Layer 5 of a small transformer language model trained on English Wikipedia (10 layers, counted from 0, width 96).
A neuron's activation on a vector x is ReLU(gate . x) times (in . x), where the dot is the dot product.

Input weights of the MLP neurons that the questions are about. A number n stands for (n - 500) times 0.00056.
n29 gate: 691 648 408 525 630 448 364 293 440 471 398 653 500 471 670 390 421 417 653 513 546 753 542 707 577 400 512 512 612 541 409 471 606 420 516 394 714 636 378 508 197 492 339 534 210 377 817 840 586 703 484 410 484 676 784 483 378 504 487 430 198 542 377 718 372 509 459 491 639 632 430 716 399 483 504 658 553 559 513 508 380 492 427 512 633 252 74 390 318 569 500 525 730 458 558 372
n31 gate: 521 656 500 378 421 619 492 607 657 360 423 458 658 463 488 281 492 541 365 421 620 471 541 381 94 367 384 661 512 638 314 512 411 496 556 544 303 318 528 537 599 500 323 328 655 663 417 458 697 516 439 415 742 292 417 798 521 324 367 520 441 306 500 750 434 534 191 615 467 545 368 691 536 858 624 504 308 408 411 701 434 463 488 694 560 391 517 285 574 379 589 488 784 550 594 679
n39 gate: 461 442 512 317 559 780 238 492 472 403 587 564 675 446 406 382 268 469 488 586 341 500 213 233 534 364 504 549 655 572 477 635 458 288 463 375 300 337 269 435 470 435 583 445 645 588 383 690 408 600 705 612 596 454 473 578 633 565 524 366 218 407 385 608 604 540 442 293 492 446 485 430 212 581 508 562 419 488 281 480 543 664 579 690 361 637 665 614 628 632 352 519 329 676 465 507
n66 gate: 659 533 412 558 576 577 450 546 620 542 619 685 550 600 500 410 278 625 731 597 559 395 747 456 504 387 667 418 513 832 772 355 734 797 765 496 410 577 357 504 641 751 483 236 758 603 492 333 409 638 602 370 458 335 449 655 559 488 544 533 603 123 459 475 638 683 308 543 568 650 567 626 561 296 437 693 425 750 668 428 517 545 626 312 524 525 521 332 542 475 612 583 448 572 649 310
n69 gate: 548 534 471 576 373 775 394 404 316 413 656 276 442 514 622 643 737 413 277 179 257 427 485 662 754 262 466 462 167 500 292 510 742 603 412 633 443 455 670 567 221 705 544 367 309 500 777 540 452 423 822 270 611 605 593 801 686 347 631 577 703 398 170 562 669 616 374 450 559 524 447 413 164 625 456 524 404 407 435 215 500 428 505 505 655 424 259 543 176 774 340 749 396 402 442 369
n77 gate: 737 412 517 462 658 561 745 466 631 542 429 548 806 323 591 621 551 239 422 496 623 597 521 468 603 904 449 235 318 500 479 496 358 380 598 438 422 578 351 192 463 604 453 319 719 567 487 704 408 407 732 343 416 400 713 283 414 441 196 290 344 335 546 252 766 685 483 496 470 492 601 602 575 639 623 415 546 620 361 315 483 500 805 504 512 504 483 421 635 591 356 630 574 526 525 467
n96 gate: 504 728 387 566 361 593 521 608 384 421 656 302 659 492 809 581 487 292 607 542 433 379 575 388 171 361 629 577 404 656 588 649 566 309 649 561 439 633 496 397 609 582 500 640 352 640 781 384 467 317 406 496 479 686 382 693 513 310 548 541 436 479 368 786 504 813 366 483 568 429 554 429 422 563 467 299 616 272 607 508 391 463 447 266 581 635 317 426 638 125 565 459 375 733 297 573
n97 gate: 389 417 708 578 455 645 359 575 441 420 561 241 482 333 629 491 632 707 387 478 398 363 699 525 556 362 451 362 465 820 708 526 274 419 271 569 410 446 686 344 418 265 635 545 554 474 398 645 254 522 491 477 548 155 509 473 308 417 610 111 283 465 439 377 694 597 279 391 442 557 271 567 267 544 659 655 579 666 595 558 474 583 681 624 723 517 765 578 571 409 705 356 863 384 430 555
n129 gate: 610 523 550 545 380 566 892 623 528 546 451 514 436 409 518 561 678 655 430 311 468 185 509 557 633 472 400 357 340 558 454 577 617 347 601 585 161 692 741 540 440 180 346 337 588 532 128 542 632 368 366 594 577 468 822 491 407 116 395 649 434 518 505 359 568 429 514 458 736 668 436 404 455 509 573 276 292 569 575 184 683 662 536 505 362 711 375 846 733 308 363 342 552 366 423 553
n140 gate: 332 342 500 263 509 465 767 514 314 754 527 188 546 704 496 338 228 635 718 377 177 355 432 500 443 550 718 358 690 336 509 410 504 472 361 398 535 663 389 455 214 670 426 546 730 554 609 477 369 441 478 523 698 446 527 691 252 316 434 518 728 668 531 464 373 627 342 663 693 721 554 577 402 577 604 136 707 707 300 555 396 491 504 631 712 278 449 487 378 363 453 374 281 422 788 623
n149 gate: 284 473 412 214 597 518 450 651 576 564 293 547 606 234 299 416 596 376 265 394 509 546 666 425 370 260 532 419 238 671 357 701 473 300 372 581 222 519 262 676 250 858 388 406 500 727 421 594 637 363 504 367 372 718 380 537 346 495 620 414 585 440 395 587 669 557 518 263 328 203 592 518 320 697 716 620 341 560 689 351 583 450 496 335 540 505 159 807 312 289 562 546 524 412 582 660
n176 gate: 412 633 550 384 407 415 299 249 565 538 697 478 483 479 557 637 554 421 406 690 471 412 811 753 455 256 521 480 563 792 789 558 442 368 460 385 790 530 549 471 473 483 722 560 364 545 660 646 321 663 557 119 404 475 724 626 322 595 352 396 680 563 508 721 487 426 199 535 657 375 442 626 287 634 445 508 579 657 483 394 312 715 463 525 476 418 479 714 588 496 664 566 431 674 371 553
n205 gate: 632 314 359 273 440 595 508 551 539 466 513 491 521 636 525 613 496 284 631 594 782 538 752 684 396 594 666 558 560 805 747 445 337 336 496 408 371 513 621 387 621 483 444 726 302 681 556 557 513 797 271 553 534 685 676 491 478 454 185 626 430 274 647 445 462 713 402 421 500 712 492 325 475 538 321 500 800 737 566 439 564 454 471 249 529 700 266 450 313 454 465 534 377 427 584 776
n209 gate: 402 417 682 307 256 307 463 468 543 295 678 505 505 593 871 472 765 463 481 509 603 607 607 438 563 420 556 514 714 500 425 754 294 491 500 509 477 276 445 642 748 624 585 348 745 367 420 572 523 570 855 409 477 367 495 547 604 588 485 634 929 635 468 375 407 408 765 620 576 814 407 299 459 537 612 47 398 599 548 788 444 546 428 505 437 381 562 153 356 350 327 260 385 278 482 401
n222 gate: 445 559 459 316 440 650 536 605 847 491 428 627 505 441 647 556 491 763 211 661 69 632 569 343 522 431 482 571 413 661 473 305 585 555 588 433 456 519 687 406 902 334 621 704 412 487 532 598 731 673 554 406 677 491 601 477 528 586 661 635 500 418 365 523 591 481 372 636 556 640 495 408 585 445 189 308 563 851 261 217 910 541 513 774 544 572 468 603 555 732 274 446 439 662 767 597
n235 gate: 297 415 528 528 500 591 387 283 616 292 597 583 467 542 532 866 321 660 558 571 514 561 396 441 555 538 316 518 373 481 760 289 472 639 255 380 698 495 177 560 418 393 346 476 433 439 73 694 509 533 199 637 763 747 548 410 74 556 589 369 650 623 271 533 674 515 514 544 548 561 222 149 334 514 316 358 388 610 461 687 311 337 495 547 592 454 553 537 179 426 700 566 248 304 570 591
n254 gate: 783 361 597 579 504 308 424 298 635 289 272 409 504 643 775 483 466 319 621 432 598 339 458 731 475 436 504 492 517 504 280 576 571 500 415 525 508 569 438 367 919 496 582 375 680 450 793 396 525 618 545 295 622 959 483 585 577 450 350 533 673 475 412 416 433 671 610 670 723 538 769 551 504 652 661 530 458 684 252 277 432 442 451 432 426 310 517 537 335 273 456 517 448 671 508 553
n29 in: 565 413 584 511 634 515 485 546 387 736 537 633 412 451 422 345 595 693 586 780 485 580 477 624 363 492 530 849 386 414 591 523 496 488 496 548 563 469 712 657 413 361 411 461 512 560 454 297 500 280 440 567 534 368 776 343 419 704 698 376 601 527 767 504 773 318 523 418 631 432 439 714 303 618 275 592 349 539 535 628 473 316 504 591 489 664 465 650 504 485 323 579 531 643 526 680
n31 in: 569 526 313 329 295 437 586 284 438 387 254 531 570 362 378 602 535 720 278 413 757 240 878 463 580 365 474 377 604 449 374 259 585 228 429 292 466 376 644 581 170 457 385 553 338 530 478 424 664 383 568 343 552 620 439 478 430 723 301 264 620 509 466 410 586 473 613 330 693 586 608 448 636 651 708 517 586 439 549 575 175 577 462 491 395 500 650 543 513 551 947 564 549 654 663 517
n39 in: 565 607 387 274 322 546 405 487 677 362 382 589 422 448 450 337 465 530 231 500 314 435 461 757 492 587 409 588 638 970 543 230 572 246 442 352 517 540 584 725 434 530 504 526 391 436 222 743 401 392 644 558 594 521 674 574 338 658 424 649 597 245 662 423 737 689 340 509 679 251 405 535 394 552 379 387 598 295 580 645 517 402 504 556 668 538 799 712 616 323 571 432 571 662 624 654
n66 in: 509 349 604 620 513 425 444 535 478 921 615 781 517 651 243 398 743 392 465 701 539 496 461 571 428 504 392 618 803 712 621 608 590 377 450 640 542 629 615 411 590 654 456 549 259 453 469 522 418 582 551 410 728 573 548 491 452 530 387 560 518 630 697 453 608 441 379 647 636 130 414 452 627 189 556 652 534 294 451 711 448 543 411 361 525 602 465 585 184 720 898 414 553 737 577 701
n69 in: 877 315 714 375 971 518 554 618 519 486 513 565 377 332 778 602 700 690 421 454 400 514 532 226 504 441 713 655 554 331 609 329 580 472 531 420 885 695 442 536 352 258 417 560 371 751 340 440 523 681 580 313 319 540 367 386 215 410 476 734 560 259 496 676 600 278 400 528 468 712 360 577 562 559 641 523 468 348 229 412 359 375 522 477 597 482 528 206 595 451 505 397 528 436 370 360
n77 in: 611 123 496 214 633 364 576 296 469 440 663 618 337 470 678 565 415 479 496 646 556 641 547 182 425 509 462 529 560 696 628 618 320 310 660 467 355 400 471 621 495 655 509 266 543 660 586 378 462 750 654 421 191 416 551 526 271 685 473 433 395 342 706 547 441 345 755 456 539 521 368 509 450 623 730 449 386 647 614 448 530 525 371 692 380 638 652 797 747 704 439 643 649 401 593 496
n96 in: 520 730 376 271 242 693 882 261 426 356 512 484 492 608 430 512 656 532 300 556 492 656 472 508 512 355 348 683 297 563 540 540 425 597 581 375 625 504 418 555 387 469 610 651 561 555 753 541 468 444 566 653 587 551 428 532 435 389 421 425 496 596 294 425 508 670 456 739 476 440 782 700 367 333 348 296 274 516 397 561 396 437 496 604 694 559 646 284 408 461 545 255 545 658 282 620
n97 in: 697 495 631 597 260 766 701 584 385 444 349 529 528 444 696 343 636 621 399 542 566 514 477 294 400 293 350 381 341 826 561 723 606 263 487 564 468 562 720 794 92 422 395 419 258 620 255 543 384 528 463 249 640 537 627 411 448 630 281 556 409 430 625 426 337 515 458 476 590 839 304 514 614 593 570 519 528 434 596 529 210 749 445 547 368 339 757 711 364 843 437 639 337 377 435 835
n129 in: 815 350 275 219 643 512 392 208 651 409 411 788 535 113 517 584 569 444 756 452 556 396 418 380 538 491 565 559 552 601 530 496 627 399 438 534 269 557 382 318 472 504 228 460 417 509 565 553 406 246 365 255 367 334 409 379 474 483 293 415 712 323 462 663 496 343 711 544 583 504 620 639 424 478 362 651 483 535 598 776 353 227 324 621 563 652 689 657 560 609 496 389 416 600 786 462
n140 in: 496 433 599 482 699 401 706 428 343 706 544 389 536 527 679 313 697 549 537 622 423 666 460 509 509 550 482 561 361 895 424 585 698 223 509 447 566 583 548 121 725 756 696 418 323 641 685 597 491 786 706 500 406 633 428 698 527 500 500 948 413 460 465 651 549 369 410 445 350 509 455 680 434 263 603 347 438 359 541 691 594 828 408 289 513 605 578 654 415 680 324 278 509 355 549 353
n149 in: 234 513 483 285 408 555 248 517 335 404 470 549 448 413 195 509 465 400 665 557 491 665 426 383 576 522 457 377 504 457 404 388 538 491 726 606 275 879 572 645 178 491 513 624 522 530 776 130 625 461 474 132 483 582 325 509 452 336 197 491 393 448 371 543 305 414 370 724 579 362 340 448 402 326 426 487 401 403 473 549 652 509 830 500 661 479 438 466 352 428 374 487 527 835 487 248
n176 in: 288 605 661 471 372 328 335 504 561 411 467 452 368 610 710 591 623 513 322 436 190 462 428 658 529 572 661 339 390 351 530 445 275 843 402 388 198 318 421 179 486 479 677 621 496 283 406 452 538 534 392 399 458 152 381 351 727 374 844 475 122 619 466 517 365 513 530 426 350 685 289 551 442 487 492 326 550 513 448 547 411 454 537 564 352 525 435 662 420 467 566 542 713 376 395 426
n205 in: 584 649 619 583 402 279 425 491 559 363 383 591 708 390 423 244 663 443 473 567 593 632 443 665 778 350 368 436 500 716 703 509 340 629 534 668 466 500 573 370 663 435 307 137 683 483 535 450 286 561 552 491 574 644 465 562 513 278 482 347 437 293 430 631 737 482 509 355 603 391 241 712 470 302 791 800 290 201 527 491 434 709 551 496 599 828 428 625 663 754 514 648 600 446 321 428
n209 in: 637 713 477 721 528 474 632 486 631 422 509 158 472 395 487 346 692 545 252 426 248 555 701 474 460 408 349 264 596 683 431 663 491 343 346 612 571 243 549 608 734 298 453 593 412 743 243 453 559 459 759 481 582 387 629 527 338 437 628 523 495 262 477 310 832 719 99 495 560 758 236 523 580 573 441 459 373 537 594 741 600 338 651 217 527 558 342 460 459 482 312 577 594 838 441 641
n222 in: 747 579 624 465 816 551 610 377 364 341 647 650 367 425 195 410 496 557 622 251 385 262 429 521 659 522 553 453 430 124 390 544 517 303 691 474 586 536 599 621 553 683 401 536 540 391 367 224 412 364 781 600 575 692 420 482 889 683 376 500 771 579 897 649 535 472 460 355 527 469 518 628 435 346 403 482 456 375 309 643 416 413 556 354 539 522 522 496 465 293 477 316 441 464 137 491
n235 in: 459 504 577 771 591 448 415 496 606 441 659 556 495 702 618 702 338 522 514 663 667 473 785 746 504 609 608 188 446 147 649 402 398 299 487 403 351 348 513 562 603 518 344 335 527 687 745 283 509 648 350 607 536 665 237 450 409 594 477 509 468 631 611 742 199 364 653 416 541 294 424 658 769 774 486 301 482 427 356 203 829 758 395 428 702 447 532 611 595 447 463 594 366 409 616 544
n254 in: 619 480 216 581 434 524 631 312 348 307 391 572 422 910 432 659 356 553 319 459 661 381 278 339 692 252 771 729 537 625 566 304 573 629 753 283 428 559 568 710 697 597 508 308 454 524 574 631 643 500 347 398 471 711 558 484 512 569 457 654 449 562 488 369 582 273 594 381 671 578 455 587 444 791 578 541 304 716 437 546 467 524 320 385 412 633 479 617 492 504 508 524 589 525 577 663

Each question shows a token from some text and the vector x that enters the MLP there. A number n stands for (n - 500) times 0.0081.

" |": 418 573 602 387 499 477 548 447 807 487 363 512 501 533 324 563 374 626 488 682 644 517 258 515 561 415 437 496 350 576 537 465 469 545 364 458 739 385 576 459 589 536 409 435 615 487 538 395 348 596 398 318 445 444 375 596 515 478 406 344 364 536 589 385 407 495 511 309 497 266 460 730 486 522 450 406 367 529 707 549 454 572 492 536 603 473 687 534 408 562 424 555 789 537 474 513
Which two neurons fire most, strongest first? n176, n77

"ite": 555 462 522 578 605 612 630 338 566 414 635 344 361 538 442 603 355 432 428 503 375 467 607 461 483 400 502 454 667 436 502 320 341 436 353 520 626 403 492 554 718 460 478 514 249 472 490 235 405 489 363 254 550 450 499 550 506 512 470 664 184 343 680 571 590 421 464 457 451 367 599 518 697 547 617 675 524 503 510 551 446 337 470 660 568 297 509 434 584 599 487 456 475 702 462 366
Which neuron fires most, and how strongly? n31, at about 0.28

"-": 445 449 594 436 335 618 580 679 434 481 553 457 641 481 264 501 444 344 387 426 473 578 493 304 421 766 279 372 549 564 469 566 588 456 548 446 536 338 553 656 597 453 336 470 455 456 451 515 428 513 315 722 317 476 425 498 446 603 495 497 513 512 650 510 677 401 342 494 633 498 475 627 472 282 527 346 767 490 488 630 311 326 562 401 712 435 475 374 523 527 515 446 414 428 670 411
Which neuron lights up most? n209

"a": 426 470 444 531 589 708 517 584 648 484 700 541 611 470 560 702 464 439 500 635 511 468 650 556 391 634 582 677 582 544 713 333 603 376 459 454 456 542 604 528 735 477 492 591 398 635 462 279 519 580 504 198 344 445 549 411 489 545 419 631 327 695 514 431 474 337 540 454 531 452 631 627 704 439 453 702 456 457 691 530 461 418 469 615 546 419 508 366 457 515 326 500 570 576 249 506
Which neuron lights up most? n66

"ed": 584 477 480 575 623 359 599 390 515 445 678 516 300 580 389 563 341 581 440 475 209 446 427 564 406 328 446 566 509 535 387 279 432 363 272 435 548 461 432 331 437 361 608 520 400 446 454 373 443 336 378 512 491 412 302 667 616 323 386 639 548 467 589 575 588 439 477 355 551 398 480 553 563 473 698 524 382 598 524 567 471 681 486 751 619 443 454 667 454 648 354 482 556 498 287 367
Which neuron fires most, and how strongly? n140, at about 0.62

" fl": 519 551 374 693 639 346 567 494 490 340 401 450 244 520 309 485 404 452 299 476 653 741 368 543 479 624 545 440 493 476 567 633 623 506 419 351 447 422 535 471 477 520 541 535 457 537 525 322 436 421 219 682 583 461 409 534 439 369 366 440 538 395 473 552 435 615 621 562 302 333 463 750 602 500 408 582 600 416 612 583 531 588 394 410 524 565 275 582 692 482 423 432 431 458 446 585
Which neuron lights up most? n205

"te": 410 668 397 504 597 610 467 619 682 535 770 460 428 559 567 657 524 297 436 592 342 436 611 504 491 521 445 578 550 377 650 385 489 493 424 641 467 543 634 515 611 405 435 468 391 639 593 209 402 605 463 156 229 469 437 529 517 536 321 587 352 450 522 428 682 370 541 569 395 574 459 496 608 406 448 578 539 473 634 407 316 483 545 599 558 388 389 377 431 614 282 467 582 636 534 580
Which neuron fires most, and how strongly? n69, at about 0.82

"Ar": 494 532 544 292 571 420 534 729 447 443 534 520 284 456 395 614 487 394 545 461 612 445 458 403 479 416 478 476 455 749 710 604 591 391 484 515 408 575 301 618 589 338 435 426 397 462 530 366 652 492 340 555 275 472 602 419 395 420 204 460 345 323 370 566 544 389 509 365 490 611 375 612 616 265 477 470 503 544 442 539 363 494 578 556 562 464 392 641 572 252 514 526 605 487 376 592
Which neuron fires most, and how strongly? n129, at about 1.6

"rew": 546 512 363 424 733 663 392 665 681 652 673 316 463 505 522 512 384 471 351 658 450 505 377 360 300 492 414 431 379 538 477 513 363 557 428 521 438 420 384 509 600 437 689 552 377 527 563 199 569 546 517 403 267 365 341 601 704 568 359 640 465 324 424 470 644 636 403 479 656 646 575 663 531 446 584 531 491 570 414 570 458 527 466 485 401 615 444 477 535 656 325 489 512 499 379 578
Which two neurons fire most, strongest first? n77, n69

"S": 625 466 611 442 511 692 446 585 704 526 440 584 269 436 417 414 372 339 561 496 478 571 504 284 467 577 154 522 489 496 729 657 648 382 397 430 521 622 549 376 660 540 514 617 424 590 590 269 590 528 389 360 436 515 479 401 557 434 399 670 264 458 555 499 638 392 561 356 485 452 573 324 536 486 631 587 551 626 729 398 447 478 373 492 601 518 470 527 404 519 411 688 482 591 459 414
The three highest activations, in order: n149, n77, n66

" Two": 500 512 395 560 610 693 489 424 588 388 560 399 437 471 510 551 212 472 490 444 482 542 643 575 544 398 540 490 663 396 682 515 322 512 429 527 497 641 484 639 704 409 294 487 318 545 525 144 456 426 456 421 535 629 495 395 634 355 515 440 513 376 676 526 595 386 504 266 561 550 511 674 499 495 529 525 384 594 660 612 348 541 589 499 741 397 399 359 429 610 407 678 492 605 479 419
Which neuron lights up most? n205

"L": 580 500 501 350 435 663 379 474 587 378 349 353 450 630 393 419 482 431 321 515 329 512 520 345 448 550 310 697 491 369 605 566 668 577 570 520 542 374 500 396 541 574 745 398 241 516 544 446 555 398 328 302 605 354 549 644 505 483 291 651 563 365 494 440 553 413 561 329 705 540 604 645 437 572 586 700 607 600 536 701 389 567 530 588 635 366 546 448 581 483 602 627 559 421 558 477
Which neuron lights up most? n31

" form": 594 302 315 535 348 392 594 563 445 387 483 521 324 619 518 510 443 398 443 686 450 556 540 353 521 373 495 269 571 407 556 377 460 697 407 525 478 388 343 541 466 529 765 317 352 539 489 363 474 490 312 637 384 596 638 619 504 414 440 606 511 669 552 538 490 501 584 406 469 416 305 533 633 483 541 707 588 621 647 573 390 508 483 549 321 589 367 450 558 646 232 555 431 470 328 450
Which neuron fires most, and how strongly? n205, at about 0.27

"op": 500 384 390 611 515 396 524 494 572 420 648 441 458 564 588 621 419 291 382 436 500 514 300 406 503 674 375 402 558 423 574 525 685 587 466 599 441 347 248 674 645 520 689 457 522 481 529 488 301 488 458 409 664 386 500 641 317 595 360 435 483 417 329 277 555 672 385 302 594 616 536 540 589 354 603 583 568 656 686 539 538 516 588 517 404 505 421 707 482 466 438 624 661 548 480 391
Which neuron fires most, and how strongly? n77, at about 1.1

"up": 695 557 625 607 569 631 474 689 562 455 443 372 412 468 405 482 421 458 272 438 488 399 383 243 514 658 299 400 512 685 630 527 681 481 268 575 353 382 551 532 531 405 531 498 362 494 618 342 545 419 570 663 392 542 312 425 444 438 602 556 364 422 578 451 678 199 454 556 582 644 623 496 506 541 343 366 467 663 569 671 459 423 623 578 375 402 496 532 407 515 406 388 601 431 527 601
The three highest activations, in order: n97, n129, n39

" single": 609 491 527 568 436 467 604 348 543 331 468 419 416 530 618 513 425 441 541 602 388 609 454 468 582 436 642 433 783 484 498 478 443 415 204 495 423 467 370 591 633 389 590 492 473 593 607 457 425 290 390 292 530 590 450 607 561 431 534 441 601 419 544 552 750 633 625 394 475 393 603 786 611 353 593 523 507 688 585 545 401 677 540 683 633 544 433 546 681 596 454 418 644 429 289 396
The three highest activations, in order: n254, n77, n96

",": 456 323 585 419 662 455 481 433 563 381 534 509 392 627 497 587 372 457 421 583 515 416 438 527 470 489 597 498 449 489 544 395 580 421 282 273 727 483 575 681 587 588 255 520 477 601 530 448 345 340 290 409 608 467 492 710 624 336 248 605 477 399 658 533 515 699 469 463 286 326 483 418 567 369 488 556 618 341 400 476 355 494 535 579 539 614 622 501 387 447 588 677 555 564 284 525
The three highest activations, in order: n235, n205, n31

"os": 315 472 626 564 443 403 318 486 467 454 526 364 286 442 750 710 337 354 588 507 409 604 452 434 246 543 373 362 513 397 452 449 452 485 588 370 514 247 550 397 481 671 572 589 619 452 526 443 491 437 306 484 525 533 181 420 508 576 439 448 578 612 380 367 373 332 642 515 564 534 544 602 596 368 505 484 485 457 596 553 314 459 686 458 616 331 440 574 503 468 507 434 472 350 464 340
Which neuron lights up most? n235

"4": 567 613 427 223 520 639 332 386 440 444 412 533 544 666 484 362 400 461 519 452 578 552 475 754 534 557 568 608 691 415 500 533 477 483 217 572 724 494 488 578 624 532 617 455 411 504 635 387 615 489 330 416 410 536 404 409 524 410 399 477 405 503 470 423 529 560 715 436 447 531 558 667 711 431 701 611 522 577 356 608 631 617 556 668 694 541 541 481 291 547 417 564 552 631 385 282
Which neuron fires most, and how strongly? n254, at about 0.37

"og": 599 430 567 602 471 630 486 626 570 518 542 282 477 550 603 557 384 449 378 456 358 488 287 363 637 610 464 377 454 765 399 722 408 446 370 574 373 327 554 498 464 403 804 715 406 636 485 600 463 441 353 411 295 405 359 735 470 573 446 338 506 447 426 464 569 409 451 386 573 499 595 514 535 456 360 572 529 627 538 455 440 712 415 531 487 571 489 589 766 432 665 522 529 419 356 428
Which neuron lights up most? n97

"\n": 356 626 548 404 537 732 676 682 574 344 368 474 417 481 286 548 408 354 546 549 545 404 333 472 630 382 489 462 342 443 560 614 494 477 432 425 587 495 405 448 573 504 432 520 441 379 620 512 336 525 387 449 477 277 495 583 580 504 469 352 709 584 500 470 432 498 389 483 268 421 563 680 577 275 628 487 636 597 636 499 421 619 249 601 640 441 524 566 452 617 642 444 498 333 672 444
Which neuron lights up most? n97

"y": 424 334 636 346 491 778 484 503 441 576 509 410 440 555 498 772 207 568 510 506 316 496 528 617 322 696 587 513 649 619 608 523 463 671 621 749 415 531 438 599 625 516 555 669 312 664 409 300 506 465 322 628 598 438 439 606 492 566 360 490 387 419 574 486 424 445 433 484 429 487 484 638 669 445 416 516 520 493 408 613 537 441 417 709 502 476 520 596 507 591 637 507 723 654 575 416
Which neuron fires most, and how strongly? n66, at about 0.46

"ese": 603 499 282 577 427 668 594 476 735 429 579 557 443 433 673 658 320 480 392 476 575 518 663 578 537 427 627 426 483 451 565 256 477 412 203 376 620 416 487 587 621 497 443 636 456 569 448 348 570 342 298 376 517 484 488 674 506 586 462 618 504 600 718 455 548 502 474 551 218 394 512 638 633 446 738 578 425 433 512 544 397 476 310 579 497 446 569 537 566 459 442 647 490 655 322 379
The three highest activations, in order: n31, n235, n254

"ing": 453 512 721 550 339 447 724 490 515 563 678 420 511 697 563 646 338 413 526 465 204 617 442 631 410 386 402 436 636 566 416 410 476 438 318 553 498 537 486 503 565 523 357 768 349 566 634 248 394 558 495 381 424 468 438 556 661 550 420 488 420 596 646 484 686 283 493 418 540 440 631 435 535 545 532 432 529 562 630 641 459 515 395 753 525 521 274 459 420 566 484 458 394 620 515 339
Which two neurons fire most, strongest first? n140, n176

".": 376 526 498 418 642 755 511 573 378 362 402 486 452 556 448 602 442 503 401 646 642 402 448 591 496 297 597 578 490 541 404 546 529 257 416 531 550 347 216 573 586 562 482 668 446 349 449 534 416 343 446 409 584 434 513 538 597 494 618 651 353 438 396 464 651 739 670 262 312 406 415 630 602 633 417 400 504 566 471 637 328 580 392 547 538 588 588 379 549 627 400 430 467 436 456 500
Which neuron lights up most? n39

"ond": 527 584 594 439 455 434 430 337 579 378 361 262 423 591 499 528 430 616 186 367 620 657 378 544 500 602 396 573 598 554 470 461 525 421 602 516 426 418 526 435 576 555 657 488 569 566 537 283 503 314 456 503 429 321 449 646 716 601 288 503 480 292 430 526 525 195 434 357 677 490 449 672 465 543 512 482 642 515 517 554 539 478 521 456 507 449 481 694 518 732 512 605 466 382 655 507
Which neuron lights up most? n31

"es": 434 555 649 268 621 521 563 650 526 476 561 393 666 496 617 647 467 437 530 462 546 474 502 284 478 611 310 482 405 507 679 573 654 292 584 713 463 472 416 329 565 476 605 500 366 612 616 366 607 507 531 304 580 556 314 550 552 556 522 596 380 563 291 592 581 485 427 486 585 296 404 651 434 442 584 484 423 279 594 426 344 323 633 473 515 259 431 684 480 391 220 531 579 379 469 454
The three highest activations, in order: n149, n69, n77

"l": 541 543 283 540 719 523 522 814 499 579 534 298 389 599 423 661 641 491 374 454 499 432 474 566 553 670 519 433 434 438 546 611 695 436 523 310 538 478 482 489 476 355 638 652 183 541 568 607 505 549 462 411 332 553 288 552 295 428 480 564 336 454 534 563 523 443 672 597 573 452 513 568 392 451 254 539 427 219 533 363 402 521 586 562 393 494 382 416 445 522 517 511 609 485 400 607
Which neuron fires most, and how strongly? n69, at about 1.4

" In": 526 544 466 475 475 547 536 615 531 511 463 324 398 524 462 414 485 572 494 379 365 494 459 395 549 394 568 380 493 661 686 744 609 364 415 371 383 425 547 590 507 409 299 381 264 472 502 139 373 401 416 478 353 429 615 462 388 438 388 441 512 394 458 604 713 419 405 321 466 425 452 535 644 562 384 343 495 738 441 609 393 534 714 738 379 619 521 570 459 536 415 522 580 603 343 350
Which neuron lights up most? n97

"Ch": 437 559 403 530 620 372 603 564 563 407 503 227 153 487 224 517 578 322 476 476 418 524 440 423 548 465 467 485 375 352 605 376 727 584 620 701 461 427 440 633 543 472 375 332 496 413 493 423 536 581 444 474 456 611 491 708 474 499 356 540 488 394 441 562 556 503 668 328 456 515 539 659 414 454 341 404 591 471 710 650 420 598 630 608 500 564 414 680 637 330 537 568 658 584 532 545
Which neuron fires most, and how strongly? n149, at about 0.74

")": 360 351 590 624 435 713 575 502 570 315 611 538 360 516 438 382 272 412 449 584 665 341 415 596 480 398 499 502 496 555 573 453 598 379 226 314 573 442 371 396 682 555 411 713 382 553 606 454 301 355 375 226 590 343 472 487 538 332 324 620 492 596 559 484 527 543 627 513 526 403 386 590 588 433 590 654 509 604 521 400 381 510 406 585 540 575 513 687 497 501 503 455 515 656 371 456
Which neuron lights up most? n254

"AS": 631 392 583 610 467 655 480 609 737 519 562 521 374 393 233 506 455 477 422 631 448 740 462 371 460 404 331 529 419 432 622 593 410 699 451 506 513 491 577 464 609 568 461 359 356 352 629 378 577 586 411 294 304 309 476 413 632 520 392 550 434 453 456 569 713 496 606 423 514 457 632 339 451 339 544 700 596 566 645 539 503 486 472 466 626 486 440 454 448 374 554 698 477 344 660 397
Which neuron lights up most? n66

"er": 456 410 535 435 495 590 546 548 681 535 519 554 373 458 381 552 266 540 435 576 386 408 633 452 564 487 482 441 714 502 647 285 527 266 230 552 552 495 405 560 776 392 459 707 380 530 517 363 399 455 496 143 467 419 440 371 443 518 338 639 364 553 557 653 509 404 540 480 462 526 617 636 696 385 697 560 536 418 588 687 434 463 477 553 513 547 396 533 445 583 354 565 374 503 298 514
Which neuron lights up most? n222

" and": 420 396 548 328 617 305 633 396 367 516 596 532 553 549 420 594 350 509 328 402 345 425 630 601 549 363 485 336 520 342 484 417 476 191 547 471 688 545 366 573 569 494 326 476 494 580 407 367 385 508 319 448 447 496 596 644 607 383 317 606 527 492 539 581 533 421 539 374 428 434 560 521 631 441 367 560 409 602 605 631 315 557 503 591 620 612 516 634 515 620 530 501 580 460 120 556
Which neuron fires most, and how strongly? n129, at about 0.22

"av": 553 559 493 465 635 581 420 579 433 417 649 571 422 459 462 701 430 396 431 518 502 527 408 534 672 607 202 357 636 396 705 336 726 452 513 469 588 457 342 471 749 469 650 569 573 570 635 358 466 437 400 199 561 380 474 453 557 386 484 686 347 525 461 476 529 306 536 473 403 535 623 663 594 722 406 628 543 536 599 583 431 419 452 377 457 384 449 439 471 589 319 581 490 575 420 575
Which neuron fires most, and how strongly? n254, at about 0.29

" a": 505 415 715 258 535 599 579 497 347 452 563 517 336 597 482 505 495 514 583 555 559 544 398 590 359 313 532 370 508 556 441 469 579 256 347 442 528 448 334 585 689 426 527 486 338 349 429 378 544 397 306 629 438 543 430 605 632 375 413 553 466 494 582 529 623 758 501 452 374 490 672 657 499 564 359 472 565 668 449 612 331 447 480 477 512 575 792 455 620 628 438 529 616 553 295 457
The three highest activations, in order: n96, n39, n97

" of": 349 633 488 265 716 488 620 477 491 597 470 551 541 460 503 573 401 396 458 334 377 595 542 504 556 454 495 325 405 322 470 267 598 476 686 563 417 558 521 572 650 557 510 523 556 468 592 298 558 416 493 564 529 443 418 346 463 405 525 541 570 461 448 544 560 431 566 446 480 82 572 531 585 396 481 767 409 720 504 644 511 625 617 526 587 466 646 578 469 661 360 518 544 540 285 512
Which neuron lights up most? n149